Layer 8 of a small transformer language model trained on English Wikipedia (12 layers, counted from 0, width 64).
A neuron's activation on a vector x is SiLU(gate . x + bias) times (in . x + bias), where the dot is the dot product.
The model reads these tokens: "C" "are" "y " "as " "Sh" "er" "i" "f" "f " "H" "ar" "r" "y " "\"" "Ch" "e" "y" "en" "n" "e " "H" "ar" "r" "y" "\" " "H" "end" "ers" "on" "\n" "- " "C"

The vector x that enters this layer's MLP at each token. A number n stands for (n - 500) times 0.0097.
0 "C": 680,358,511,702,711,516,476,501,635,651,492,549,398,387,325,487,502,496,533,573,520,651,565,515,480,454,532,402,540,457,663,565,755,540,476,632,688,530,481,553,605,468,482,542,534,523,667,557,406,450,545,510,545,384,374,676,658,550,474,308,498,642,540,668
1 "are": 527,309,356,444,552,498,504,329,687,552,458,491,408,506,425,359,365,680,520,634,538,513,474,541,492,586,420,463,620,520,647,568,604,324,517,393,567,338,423,550,510,534,711,494,332,515,655,574,416,459,566,584,616,229,425,495,598,521,529,382,717,555,490,526
2 "y ": 627,456,446,636,587,750,522,569,515,536,453,714,305,492,623,617,475,596,458,240,561,509,439,501,655,595,510,510,349,533,560,355,560,438,470,499,432,475,609,640,608,462,554,404,446,440,667,585,490,407,625,466,455,253,547,385,472,401,483,369,414,613,625,507
3 "as ": 553,417,531,466,455,835,486,601,524,453,420,565,373,532,485,557,413,542,424,266,364,470,482,505,534,623,490,571,398,395,467,323,475,550,509,603,537,391,590,493,500,425,590,349,619,411,695,377,416,399,629,398,487,224,638,394,503,441,504,352,500,634,448,528
4 "Sh": 617,370,531,509,595,458,525,365,499,458,443,393,698,409,358,417,618,559,486,449,432,438,497,366,407,589,471,480,582,545,522,414,326,696,420,563,463,396,335,454,485,576,617,580,574,403,895,426,418,406,473,485,554,482,630,411,710,497,465,453,511,622,477,375
5 "er": 682,447,712,291,432,603,633,666,547,519,528,349,536,510,684,374,605,575,507,601,446,458,696,463,383,467,465,574,599,577,634,502,585,368,579,498,618,574,478,408,449,532,624,563,444,407,675,542,453,413,562,619,592,447,677,640,487,564,538,462,594,552,397,285
6 "i": 473,380,608,629,611,696,439,428,456,362,434,448,485,350,616,491,734,622,413,629,450,441,518,419,322,439,602,400,399,378,533,459,510,521,647,498,652,335,590,561,435,541,307,552,599,587,501,489,494,648,573,602,579,466,493,604,433,427,616,495,635,600,511,241
7 "f": 434,249,471,450,766,464,587,584,468,446,505,650,529,528,542,592,434,588,465,713,631,434,543,547,466,247,519,478,485,550,404,528,670,513,486,653,605,377,658,403,490,646,440,574,445,430,486,513,577,531,523,414,521,531,452,692,412,432,710,487,645,618,491,351
8 "f ": 709,434,436,588,642,705,603,537,461,521,413,664,223,550,521,459,532,636,577,297,492,562,439,419,588,611,514,431,383,397,454,345,609,480,388,602,493,437,594,536,462,547,562,465,496,428,622,696,529,422,664,365,516,416,649,443,518,537,466,380,494,725,505,443
9 "H": 628,404,461,615,541,517,555,419,449,547,437,439,586,420,272,550,532,437,572,492,427,387,388,471,381,436,563,388,447,493,547,523,375,572,522,550,509,439,364,560,564,610,716,515,492,468,976,481,574,471,429,489,384,541,575,426,648,581,503,354,500,651,584,419
10 "ar": 535,400,679,423,638,494,513,558,547,498,730,280,514,560,423,438,527,505,562,497,503,578,599,569,343,427,519,536,537,433,648,504,665,485,552,546,564,616,344,386,386,467,542,501,550,382,300,703,650,426,468,562,542,313,623,647,575,615,560,413,524,734,580,410
11 "r": 614,379,442,506,506,585,418,462,427,346,482,416,637,391,448,531,709,460,474,558,318,595,544,380,521,528,610,367,514,580,439,516,632,460,466,615,566,579,560,423,532,715,507,548,501,305,323,566,717,537,368,377,525,566,479,449,515,471,312,279,585,528,395,294
12 "y ": 745,377,496,589,690,676,606,564,442,525,427,616,205,540,537,404,516,629,533,265,551,501,490,449,493,606,513,464,320,430,542,388,542,436,431,615,555,467,576,547,548,482,543,412,518,399,627,661,519,503,672,402,541,379,625,423,487,543,471,334,530,691,510,443
13 "\"": 435,456,675,573,468,546,423,677,515,545,499,514,441,453,557,481,349,622,532,322,388,497,392,461,424,566,562,474,359,280,560,369,473,563,571,573,420,393,598,482,476,629,398,433,576,547,760,568,504,542,740,473,363,376,658,368,557,524,400,532,651,570,346,665
14 "Ch": 599,581,493,517,551,459,502,472,543,607,594,478,624,445,191,358,563,512,603,349,405,469,481,496,347,352,446,498,496,429,615,458,524,660,479,575,467,400,357,442,440,507,752,562,644,401,839,486,456,450,465,493,474,384,429,480,636,468,532,431,511,703,498,399
15 "e": 529,470,541,639,535,581,427,434,517,321,527,403,541,522,357,523,602,440,386,780,371,397,497,482,539,512,581,470,545,445,510,493,498,484,470,321,684,501,630,316,330,543,627,571,486,292,600,559,411,602,682,497,511,337,657,507,433,592,365,511,680,647,499,388
16 "y": 464,441,476,412,411,484,614,288,567,466,607,330,456,377,575,604,423,398,400,548,687,493,657,457,529,418,544,359,482,322,458,516,552,672,625,669,657,489,506,450,560,456,513,469,531,414,546,590,567,542,721,567,416,364,465,517,639,525,394,393,547,752,395,319
17 "en": 423,401,481,354,611,374,528,299,430,498,430,375,357,285,582,591,528,480,481,601,533,470,557,512,511,500,778,417,500,450,502,477,530,471,661,796,498,587,448,504,447,441,553,523,603,457,616,583,419,519,675,426,431,481,441,553,596,568,414,484,701,619,315,331
18 "n": 245,474,361,510,558,419,330,401,484,664,411,577,570,375,530,671,634,608,490,672,421,500,528,342,418,482,631,496,466,604,371,584,609,405,575,728,635,495,491,606,551,561,500,542,444,225,487,448,542,495,567,418,551,401,573,548,523,610,420,366,553,661,429,455
19 "e ": 618,339,473,588,632,702,583,462,429,566,369,653,242,547,479,448,486,559,502,328,494,508,487,398,560,610,590,464,332,438,491,374,563,488,424,603,568,496,663,509,535,493,580,356,488,338,631,583,428,549,649,380,498,396,616,500,439,525,568,315,561,771,540,428
20 "H": 607,316,370,564,551,571,520,305,386,583,466,487,545,390,269,544,526,454,514,520,389,356,434,508,364,432,544,409,444,483,546,515,423,709,546,539,563,482,419,515,651,587,674,588,544,504,855,422,509,450,406,462,375,515,554,384,652,565,503,439,464,695,576,404
21 "ar": 505,467,671,447,624,501,554,492,560,573,701,297,519,544,342,423,436,520,588,457,676,658,530,533,389,436,487,550,569,429,515,527,682,622,551,577,487,616,212,464,407,329,525,522,481,377,423,736,531,490,486,614,467,299,522,575,577,562,497,496,470,717,566,406
22 "r": 624,398,463,507,422,639,439,362,495,531,503,426,712,376,478,596,631,429,490,535,394,587,573,306,575,599,678,402,636,595,556,555,598,407,452,617,490,621,645,494,556,693,489,480,564,389,330,567,651,481,492,389,466,526,466,582,480,423,325,264,689,500,407,404
23 "y": 377,521,431,589,413,386,524,405,481,569,578,331,334,429,534,547,478,491,563,506,612,534,570,394,391,504,543,364,453,469,468,565,498,475,690,531,484,492,653,528,541,640,455,507,568,350,591,545,746,572,700,523,369,378,559,571,642,541,644,195,599,598,310,398
24 "\" ": 541,350,447,564,550,694,567,626,526,540,579,562,435,553,515,551,413,651,714,164,483,499,353,400,537,622,569,473,331,400,537,314,503,542,606,536,451,465,559,650,488,583,490,526,461,364,701,548,468,446,621,508,440,300,617,430,481,438,493,401,514,685,425,521
25 "H": 595,279,402,541,461,613,555,356,431,615,501,471,536,375,247,534,491,477,520,469,334,339,437,491,370,445,525,368,452,487,567,501,406,634,591,508,583,460,359,544,590,596,657,625,559,455,840,387,498,479,358,464,418,541,569,381,637,523,496,432,459,637,602,423
26 "end": 598,417,568,345,633,474,604,463,713,519,470,390,452,531,436,517,605,645,506,425,388,466,682,563,405,572,518,330,588,477,572,505,645,489,413,612,418,739,323,423,511,418,444,706,474,486,395,527,680,451,550,543,502,345,541,472,584,673,563,466,540,710,435,334
27 "ers": 510,303,390,426,531,412,556,445,574,635,508,361,490,389,501,571,631,573,499,482,443,550,570,345,381,630,591,587,515,587,684,507,597,262,597,537,679,529,609,503,551,619,639,689,321,424,590,457,424,454,686,352,520,362,591,453,478,482,514,409,603,709,533,460
28 "on": 398,427,436,565,509,469,636,426,558,763,479,350,378,481,580,650,655,576,504,507,576,482,560,451,342,417,688,410,471,582,469,568,525,342,665,535,394,574,702,579,497,659,395,589,464,299,629,704,532,397,663,469,614,430,513,534,455,593,491,469,553,610,391,456
29 "\n": 404,412,459,450,403,697,642,432,456,652,548,617,498,604,526,582,569,651,527,214,514,450,483,456,614,559,447,433,367,510,642,422,400,549,609,665,553,406,451,415,408,538,491,529,640,302,670,315,535,501,520,490,498,201,471,559,651,512,420,504,462,582,425,514
30 "- ": 509,396,513,423,425,752,569,494,476,591,485,513,421,645,448,515,552,564,494,222,415,412,516,488,562,582,497,529,351,388,499,330,399,512,562,577,680,427,413,438,394,539,464,421,684,416,743,388,486,438,546,423,526,225,599,509,578,460,451,331,479,612,349,517
31 "C": 660,435,505,506,601,571,436,527,542,533,467,501,557,439,311,496,548,474,565,415,401,406,637,502,395,458,510,511,596,442,550,486,364,598,579,609,602,452,171,421,556,490,523,483,738,478,859,404,443,471,464,445,615,437,536,602,573,577,345,344,507,623,619,567

Each question shows the input weights of one neuron of the MLP. A number n stands for (n - 500) times 0.0013.

n198 gate (bias -0.080): 557,399,511,448,492,377,633,579,567,301,550,401,629,378,578,569,488,339,430,528,543,485,562,478,668,630,546,549,607,628,313,331,427,382,432,592,275,272,623,596,670,418,400,241,646,369,529,243,257,587,350,456,508,445,383,384,312,386,655,830,455,569,500,361
n198 in (bias 0.074): 424,738,699,424,320,391,576,486,575,580,388,374,552,431,477,343,482,517,507,544,372,707,549,558,401,605,575,814,430,318,510,520,533,560,445,573,448,410,598,381,648,412,416,507,661,377,470,528,493,475,612,343,258,648,606,652,394,476,405,383,472,664,300,422
Which token does this neuron like most? 3 "as "

n131 gate (bias 0.118): 630,452,582,654,497,560,582,522,528,547,467,472,444,659,441,500,497,610,425,532,514,492,453,377,578,574,490,566,434,280,454,554,453,349,376,486,369,416,487,448,633,550,494,565,494,561,446,706,634,548,635,451,559,474,465,648,440,518,614,411,560,349,291,643
n131 in (bias 0.051): 461,505,550,425,502,538,470,549,374,517,359,539,416,682,486,565,587,560,523,607,561,333,467,458,524,326,519,477,478,513,520,461,613,372,446,618,385,460,675,503,482,508,566,531,479,553,476,575,648,505,611,547,386,362,621,559,598,555,558,457,532,430,443,335
Which token does this neuron like most? 8 "f "

n25 gate (bias -0.085): 335,561,632,449,559,351,573,517,650,695,321,291,428,425,565,625,278,617,479,405,539,400,293,592,636,308,471,583,580,409,444,524,657,634,507,504,587,614,595,413,380,383,675,646,324,556,352,689,566,507,398,365,557,625,562,421,667,443,500,535,379,417,510,337
n25 in (bias -0.004): 532,603,553,415,379,494,418,513,476,549,530,527,349,445,475,405,520,396,709,491,510,585,715,671,407,541,304,597,380,531,651,339,443,563,374,465,467,304,593,285,590,410,717,465,456,497,207,536,423,408,470,583,728,468,636,475,500,503,613,574,562,562,376,437
Its three highest activations, in order, are on tokens 10 "ar", 21 "ar", 9 "H"

n182 gate (bias -0.114): 545,603,624,474,493,530,598,615,674,334,472,431,550,371,289,571,540,402,554,680,522,348,496,531,376,377,342,552,429,692,394,465,561,619,649,537,271,518,527,500,207,457,615,429,438,720,477,394,605,573,457,149,573,630,615,500,631,459,403,683,462,592,521,541
n182 in (bias -0.003): 571,517,418,610,527,565,476,651,413,476,339,588,328,184,567,279,384,467,545,547,292,458,428,617,613,447,567,390,549,500,595,647,562,441,463,400,537,436,530,510,455,576,589,545,602,586,696,711,406,518,394,539,293,533,363,526,626,602,279,465,281,486,369,623
On which two tokens does it fire most, strongest first? 9 "H", 14 "Ch"

n215 gate (bias -0.043): 465,358,403,631,535,451,410,484,583,393,432,654,376,321,615,549,487,587,526,373,507,491,324,696,582,509,542,494,512,669,535,630,441,435,300,358,735,606,450,510,425,461,412,534,450,419,540,503,723,420,620,368,623,644,691,525,602,469,513,474,574,322,599,293
n215 in (bias -0.050): 558,402,461,459,536,418,436,386,373,683,576,474,434,624,317,537,549,398,438,543,466,527,534,522,464,601,469,417,384,438,603,530,551,359,558,526,617,637,290,708,554,372,541,481,694,537,503,621,545,419,647,609,348,476,489,527,427,573,418,577,397,584,489,494
On which token does it fire most, and how strongly? 12 "y ", at about 0.88

n240 gate (bias 0.041): 614,488,610,582,521,584,552,334,403,375,399,437,406,769,435,585,726,707,546,456,435,541,411,536,509,494,514,534,438,525,470,599,277,509,461,548,509,618,441,619,673,447,474,381,418,515,641,583,561,531,297,379,576,415,443,367,387,362,534,503,530,597,440,529
n240 in (bias 0.017): 544,562,519,563,475,419,486,391,494,508,500,683,461,585,410,569,500,511,606,467,281,452,606,576,546,414,539,594,495,500,335,283,407,556,416,700,384,324,428,353,525,464,520,416,565,617,529,519,365,509,472,526,641,401,394,442,626,367,349,466,505,428,464,476
On which token does it fire most, and how strongly? 30 "- ", at about 2.7

n222 gate (bias 0.118): 527,470,354,457,495,531,555,484,443,483,339,477,430,334,559,378,534,537,500,644,444,577,475,340,416,433,384,574,500,491,393,383,330,545,554,364,470,473,363,445,589,607,610,371,617,378,576,373,447,751,611,526,542,532,538,500,545,465,514,581,667,417,443,556
n222 in (bias -0.011): 582,503,490,495,356,615,536,329,487,422,362,615,527,553,415,482,457,592,482,467,413,502,576,399,515,465,546,417,650,549,402,508,488,443,556,399,577,361,389,474,293,366,435,569,489,432,647,349,574,407,516,373,545,543,406,436,480,420,482,513,616,479,600,635
Its three highest activations, in order, are on tokens 4 "Sh", 31 "C", 25 "H"

n71 gate (bias 0.062): 536,459,394,503,467,487,414,538,363,494,344,503,406,620,713,366,552,516,433,470,647,681,562,484,573,484,547,605,369,407,500,538,516,492,533,474,514,486,513,377,523,565,727,479,483,461,629,489,509,483,634,485,440,707,582,384,555,508,463,356,478,247,497,509
n71 in (bias 0.013): 476,441,453,540,503,633,453,560,531,514,412,526,443,456,290,481,489,418,406,447,550,418,458,457,592,369,446,556,423,598,489,368,542,407,349,540,429,503,754,613,389,441,333,500,540,464,458,536,369,324,517,563,554,521,516,665,311,664,531,464,636,440,440,521
Which token does this neuron like most? 19 "e "

n1 gate (bias -0.039): 536,564,602,213,595,383,613,396,522,506,666,534,511,582,357,569,503,437,458,437,375,603,597,524,603,520,388,492,434,516,270,409,399,517,553,538,455,461,579,386,357,659,528,574,543,421,438,629,424,584,570,553,461,593,713,580,703,460,515,607,631,557,399,622
n1 in (bias -0.053): 463,615,608,358,466,459,522,463,503,311,547,612,570,381,526,475,589,491,506,573,415,432,444,442,585,527,561,785,640,659,568,491,461,632,351,477,491,648,518,581,541,453,324,583,621,409,500,488,487,363,606,403,433,356,396,258,659,479,412,421,389,652,601,368
Which token does this neuron like most? 4 "Sh"

n104 gate (bias -0.061): 267,440,603,425,578,402,456,480,563,425,628,387,500,449,513,479,507,599,538,584,500,297,725,497,574,390,452,768,609,697,391,322,543,563,561,536,585,684,660,624,514,552,547,516,426,510,516,393,591,249,517,349,481,473,402,640,556,536,403,678,670,572,381,255
n104 in (bias 0.002): 528,387,519,526,550,548,534,453,461,531,674,419,512,479,491,641,254,614,481,652,554,572,418,675,411,445,369,535,524,536,294,595,518,394,599,451,441,385,573,554,281,608,312,548,600,459,393,528,610,481,402,687,296,361,333,604,575,430,529,414,600,312,531,457
Which token does this neuron like most? 7 "f"

n139 gate (bias 0.070): 558,521,475,452,429,573,353,592,529,553,528,420,306,370,667,447,653,556,722,635,648,627,404,545,497,563,667,483,432,374,599,297,515,351,421,432,497,460,371,388,309,462,510,574,487,578,538,379,395,596,319,445,356,413,473,585,588,577,581,541,387,448,399,460
n139 in (bias 0.033): 652,541,374,477,572,503,461,464,546,536,461,598,448,495,557,497,532,481,458,480,548,618,539,566,459,435,753,513,543,433,539,453,409,460,591,523,394,478,370,475,407,449,623,695,350,534,357,778,521,333,576,585,433,486,472,556,540,524,466,449,561,304,334,587
On which token does it fire most, and how strongly? 17 "en", at about 1.5

n207 gate (bias -0.133): 370,441,560,414,347,418,552,727,461,413,288,667,504,785,518,428,349,594,272,548,396,565,481,478,621,427,539,431,540,630,507,400,536,612,618,579,324,552,452,458,393,706,421,324,663,758,411,564,556,422,341,665,325,329,504,321,508,558,530,538,407,793,329,436
n207 in (bias -0.005): 489,428,515,443,529,510,606,544,447,718,574,546,417,538,455,474,515,401,370,564,466,571,411,421,428,718,500,469,340,458,434,449,539,863,373,442,155,606,389,300,623,399,361,623,511,519,702,533,477,413,377,593,160,507,351,409,548,468,578,567,679,474,496,221
On which two tokens does it fire most, strongest first? 13 "\"", 26 "end"

n125 gate (bias 0.017): 542,525,412,561,464,463,523,293,393,624,582,534,414,457,457,503,490,334,523,676,493,391,559,442,439,715,616,416,296,374,738,708,459,428,632,383,536,250,598,516,569,347,493,463,332,559,577,569,438,332,507,428,394,506,548,463,400,585,546,639,549,324,419,653
n125 in (bias 0.046): 582,598,494,306,524,619,363,303,409,405,669,440,480,695,449,485,519,588,503,492,450,439,586,473,479,479,506,359,441,529,570,593,706,642,672,304,567,485,452,552,590,369,372,453,509,512,488,687,373,263,605,378,550,562,612,517,707,479,426,494,458,488,436,480
On which token does it fire most, and how strongly? 1 "are", at about 0.92

n91 gate (bias -0.109): 552,551,395,284,493,569,457,477,408,233,656,711,688,602,408,583,602,424,437,380,355,418,527,565,497,554,469,306,208,490,303,578,430,414,565,521,326,543,513,417,580,587,545,484,544,556,619,642,451,425,330,462,579,525,487,572,399,411,553,590,327,507,373,504
n91 in (bias 0.004): 559,716,603,472,595,456,553,585,585,487,417,613,475,379,423,682,647,535,607,618,513,623,330,474,584,526,435,479,742,500,540,461,659,414,262,590,444,645,561,420,369,372,587,282,691,393,541,447,318,459,583,424,486,327,542,506,468,541,383,288,434,441,608,475
Which token does this neuron like most? 3 "as "

n217 gate (bias -0.079): 389,541,599,551,437,543,514,476,660,624,681,420,701,754,391,274,496,544,525,442,356,291,397,531,317,514,553,270,480,537,451,497,354,398,406,596,546,511,565,649,611,597,615,365,166,472,503,380,631,638,589,533,542,585,396,517,377,418,525,389,577,521,692,440
n217 in (bias -0.059): 558,488,602,464,404,509,549,460,593,618,453,468,544,698,509,506,551,545,472,523,481,215,381,622,457,464,662,626,306,636,320,369,399,419,457,572,231,392,461,459,528,500,552,512,455,509,559,612,559,644,678,568,460,581,583,633,419,431,311,532,654,516,528,523
Which token does this neuron like most? 9 "H"

n94 gate (bias -0.025): 474,650,560,719,593,326,380,358,503,470,664,700,506,487,603,483,455,327,527,427,554,404,419,510,484,312,388,460,368,427,433,582,510,333,487,511,610,626,432,430,645,731,647,592,617,554,528,500,702,545,439,591,410,526,480,389,547,368,476,351,176,463,586,472
n94 in (bias 0.041): 431,259,291,655,437,632,547,444,614,503,465,353,515,589,479,449,549,382,679,457,636,582,526,354,562,611,630,544,524,427,465,438,561,430,544,586,705,450,340,519,269,426,374,497,458,414,536,471,628,490,474,556,438,623,578,506,649,485,734,574,575,351,349,395
Which token does this neuron like most? 23 "y"

n30 gate (bias -0.028): 642,462,602,702,450,582,571,497,448,575,545,549,522,374,542,566,432,534,467,511,497,308,587,497,503,465,450,538,388,391,637,468,646,526,335,425,312,643,506,614,512,366,585,380,482,307,203,401,468,482,376,553,610,497,494,500,432,333,570,379,435,428,536,439
n30 in (bias 0.043): 539,659,432,500,500,503,564,570,596,542,503,442,532,429,476,621,407,389,642,387,411,346,648,483,597,530,413,606,435,624,410,284,378,565,381,317,402,318,500,605,534,489,527,500,442,307,537,367,524,390,483,497,454,497,650,385,611,598,511,609,469,523,514,482
Which token does this neuron like most? 2 "y "

n164 gate (bias -0.159): 458,562,493,584,490,624,398,716,533,243,677,383,556,312,372,507,613,503,553,503,493,463,259,590,421,551,818,604,368,353,500,566,547,524,323,408,570,419,394,620,407,414,559,369,420,486,387,398,410,584,440,279,595,435,316,641,473,371,379,647,612,599,472,538
n164 in (bias 0.007): 574,567,438,446,419,407,448,81,440,523,431,460,402,466,670,490,409,537,645,458,530,394,336,602,481,604,391,389,456,350,481,442,425,425,465,394,487,526,481,232,418,570,466,285,480,579,509,497,393,604,530,445,648,472,513,596,614,623,355,351,642,425,632,417
On which token does it fire most, and how strongly? 15 "e", at about 1.3

n74 gate (bias -0.025): 580,657,493,445,497,420,657,403,529,384,542,544,740,480,559,668,576,342,489,558,443,339,493,627,600,466,445,513,618,236,472,331,530,554,424,496,476,500,507,535,440,329,305,510,774,489,583,451,630,388,595,489,538,351,389,593,439,314,344,646,816,356,635,429
n74 in (bias -0.125): 534,408,613,444,472,431,700,438,474,575,573,591,406,559,556,723,464,572,592,549,289,509,367,395,568,677,377,387,433,546,531,599,422,512,392,213,487,575,320,560,465,628,451,422,338,506,562,421,533,681,554,559,480,382,460,658,503,536,564,318,528,676,562,416
On which two tokens does it fire most, strongest first? 15 "e", 29 "\n"

n49 gate (bias -0.028): 545,468,454,289,464,404,334,753,406,648,421,310,663,432,583,575,622,657,341,631,513,556,487,612,516,665,399,464,591,514,441,571,607,443,394,414,614,441,494,576,596,643,362,475,237,652,512,576,563,618,477,291,568,319,594,481,539,434,507,483,552,549,416,385
n49 in (bias -0.044): 476,461,672,430,561,346,564,621,604,457,627,513,526,460,420,466,497,541,292,634,456,318,491,506,431,643,406,466,518,587,390,524,465,355,500,419,576,469,637,506,519,322,262,576,386,302,564,414,441,373,351,635,377,435,346,669,423,438,447,662,424,494,457,493
On which token does it fire most, and how strongly? 5 "er", at about 1.6

n126 gate (bias -0.103): 397,598,590,519,314,596,597,515,396,200,267,473,588,409,497,515,446,604,621,452,569,493,470,456,690,391,559,614,680,453,511,493,392,424,529,488,843,500,471,586,409,492,327,575,338,443,316,350,687,712,176,339,512,514,400,365,463,576,728,363,570,493,541,488
n126 in (bias -0.042): 433,454,395,521,510,494,456,510,340,473,585,633,269,506,459,558,559,571,647,735,448,633,565,460,450,516,519,282,715,475,665,527,305,471,540,486,564,520,553,432,551,672,336,471,395,353,378,493,680,437,428,628,614,641,614,448,282,324,311,493,473,493,587,717
On which token does it fire most, and how strongly? 11 "r", at about 2.9

n81 gate (bias -0.063): 668,327,583,610,594,461,526,425,589,617,337,555,514,659,274,655,426,355,576,552,512,645,420,396,445,474,679,493,540,618,120,741,362,391,296,504,658,492,452,792,316,404,405,496,477,439,511,405,456,477,405,595,664,332,537,374,615,500,466,596,717,549,444,480
n81 in (bias -0.046): 614,437,347,514,537,658,300,503,570,537,438,412,595,341,602,480,535,585,720,550,635,497,483,450,547,395,367,513,317,688,619,620,644,454,614,664,653,466,685,667,459,310,439,468,626,524,532,370,662,426,665,500,482,533,664,419,567,582,534,690,362,510,719,485
Which token does this neuron like most? 18 "n"

n88 gate (bias -0.026): 536,311,609,671,435,684,543,559,615,437,411,565,608,457,561,543,761,506,510,488,500,491,493,358,542,337,460,358,633,469,339,474,582,535,713,262,425,376,465,606,537,457,452,475,619,450,397,302,594,398,573,507,600,573,361,322,496,487,363,503,640,737,428,518
n88 in (bias -0.017): 658,561,672,643,388,595,441,317,506,167,573,429,550,397,436,616,523,572,586,360,449,536,440,319,598,494,380,699,566,546,341,457,530,560,411,553,513,456,567,582,516,490,520,545,477,446,589,509,620,464,396,694,466,591,296,390,527,437,456,452,615,513,630,396
Which token does this neuron like most? 11 "r"

n65 gate (bias 0.011): 531,559,592,642,532,416,513,519,444,538,398,480,432,607,387,557,523,680,670,457,558,533,683,391,512,518,527,430,368,540,633,600,668,752,513,593,490,528,373,391,494,529,543,621,690,638,554,637,665,343,606,570,241,460,503,455,340,672,455,461,383,446,333,476
n65 in (bias 0.002): 411,489,397,525,638,296,359,495,486,503,473,402,609,429,688,612,564,529,503,500,450,508,481,606,652,516,576,403,492,673,492,500,591,466,519,440,486,459,474,298,459,436,654,487,525,481,549,642,569,419,448,383,512,437,497,484,275,503,420,627,586,492,551,706
Which token does this neuron like most? 17 "en"

n9 gate (bias -0.049): 535,434,468,744,486,541,426,591,430,432,625,349,477,530,437,639,676,715,594,481,613,398,435,615,667,483,550,336,572,429,635,556,380,448,307,493,386,638,808,425,428,449,463,463,361,389,311,393,560,463,647,649,515,428,623,307,787,541,493,500,380,304,581,447
n9 in (bias 0.052): 462,493,500,283,345,322,310,325,264,712,448,504,533,546,623,434,432,460,707,541,528,623,346,674,466,608,358,628,356,551,528,589,583,550,664,606,594,400,267,667,623,447,650,570,543,447,563,451,489,410,402,402,655,429,538,526,515,353,352,454,459,681,541,426
Which token does this neuron like most? 29 "\n"

n199 gate (bias 0.055): 518,474,369,444,630,421,628,394,611,425,644,549,489,542,575,351,377,580,422,408,518,463,533,675,480,598,492,313,517,550,494,538,652,396,380,343,378,420,384,668,276,588,585,434,574,467,653,482,408,565,581,553,604,535,429,511,536,693,527,433,538,539,633,360
n199 in (bias -0.034): 472,547,444,415,422,588,464,450,555,438,531,584,489,582,492,441,541,422,545,528,374,637,525,533,329,691,628,484,411,427,514,506,605,405,506,686,340,455,604,621,329,466,512,548,433,525,521,438,268,364,441,376,534,639,417,508,555,654,286,417,559,565,572,482
On which two tokens does it fire most, strongest first? 8 "f ", 1 "are"

n218 gate (bias -0.020): 629,582,605,500,421,539,546,520,579,579,557,265,457,572,519,544,532,289,701,495,380,556,500,492,573,525,462,575,416,596,528,563,414,645,497,417,342,398,525,438,487,552,605,527,400,518,498,451,541,279,572,516,542,517,530,524,508,419,412,427,368,449,508,456
n218 in (bias 0.007): 529,507,507,430,625,451,670,476,449,487,579,698,527,473,332,554,556,448,434,510,578,610,423,601,520,552,469,440,638,472,543,566,571,493,445,392,433,520,439,509,534,470,509,513,590,398,611,523,607,655,539,427,446,452,507,553,485,496,480,658,507,469,527,433
Which token does this neuron like most? 14 "Ch"

n29 gate (bias 0.019): 463,628,497,416,618,361,301,589,307,497,459,432,699,360,541,491,404,536,560,301,440,584,472,552,436,524,332,635,635,373,711,497,569,578,445,402,544,463,467,572,405,421,461,381,522,522,544,506,566,442,736,314,598,524,558,533,677,626,585,456,645,522,553,590
n29 in (bias 0.010): 275,386,623,579,564,445,360,393,584,424,438,443,495,596,489,304,756,340,527,460,563,483,453,632,460,511,451,492,368,430,442,339,500,396,638,429,413,634,443,359,290,574,528,520,530,636,519,488,410,563,394,638,446,466,330,508,468,477,541,417,448,488,480,512
Its three highest activations, in order, are on tokens 10 "ar", 14 "Ch", 21 "ar"

n124 gate (bias -0.051): 563,483,457,493,528,463,465,606,394,700,496,651,567,563,377,265,533,411,496,617,522,408,435,510,688,576,666,464,524,414,418,570,688,576,286,343,450,365,552,579,410,471,410,660,804,600,544,579,564,500,525,340,596,686,756,189,484,428,435,388,574,589,578,606
n124 in (bias -0.039): 682,487,536,665,562,688,349,461,514,375,570,459,472,525,512,431,480,446,477,521,248,390,600,568,494,382,614,479,554,607,497,549,487,602,292,445,319,408,542,490,647,131,458,443,531,553,353,626,420,241,537,448,525,497,578,403,439,436,313,544,448,371,363,553
On which token does it fire most, and how strongly? 23 "y", at about 0.85

n42 gate (bias 0.115): 404,596,468,492,634,401,482,578,508,488,352,538,475,508,481,466,623,483,504,450,595,581,581,593,581,541,517,468,471,570,494,423,494,418,542,523,502,474,520,545,551,512,521,641,587,356,513,453,408,567,406,458,478,402,420,481,454,457,606,457,556,415,430,489
n42 in (bias 0.028): 461,502,532,557,500,445,486,533,502,543,468,397,515,507,522,402,606,610,348,502,529,434,584,497,443,574,503,427,480,461,509,415,502,449,411,530,509,498,529,528,502,469,584,544,520,529,443,482,543,524,446,496,404,551,357,475,506,488,577,379,591,560,574,555
On which token does it fire most, and how strongly? 27 "ers", at about 0.25

n57 gate (bias -0.041): 520,490,710,504,473,487,469,412,585,493,327,436,590,474,458,410,553,493,528,654,412,576,549,635,658,527,494,642,682,486,346,652,576,324,490,511,524,387,460,465,751,503,551,365,748,583,357,213,303,475,608,442,459,656,558,467,496,361,458,615,469,717,708,408
n57 in (bias -0.031): 497,449,419,446,406,481,642,542,597,536,444,517,521,579,458,686,510,603,378,325,241,609,497,338,494,264,558,464,497,435,672,474,419,541,410,616,610,620,484,549,589,500,350,311,399,529,309,236,566,473,480,412,398,409,599,336,575,688,563,401,474,474,503,379
Which token does this neuron like most? 22 "r"

n200 gate (bias -0.049): 530,470,490,395,245,471,389,630,479,497,306,364,696,452,418,527,531,471,555,679,538,448,347,589,493,664,544,640,503,532,601,417,695,591,493,482,379,345,375,249,692,411,528,439,549,657,513,537,557,507,313,574,419,539,557,416,482,490,308,651,678,679,470,633
n200 in (bias 0.003): 481,566,591,524,426,568,742,253,600,601,591,523,479,427,573,526,393,484,566,630,474,500,523,719,436,500,600,318,484,524,591,433,581,309,455,783,503,481,446,546,369,675,425,522,707,549,580,454,497,497,431,517,518,663,510,509,429,478,240,645,494,682,600,403
Which token does this neuron like most? 20 "H"

n243 gate (bias -0.112): 472,467,456,539,543,556,578,309,795,397,418,568,596,485,331,581,683,386,472,500,560,401,557,506,332,612,442,514,497,598,491,561,524,431,632,569,323,543,497,387,276,544,372,354,539,274,456,294,358,487,544,559,459,455,515,370,292,497,620,535,522,478,528,537
n243 in (bias 0.071): 601,541,615,466,521,340,512,366,528,310,606,525,791,593,573,651,453,578,570,310,475,526,476,326,468,652,419,414,567,443,347,476,517,544,429,449,458,515,635,570,463,479,392,526,668,464,574,479,564,441,521,730,441,541,542,448,566,555,647,570,557,590,640,609
On which token does it fire most, and how strongly? 4 "Sh", at about 0.81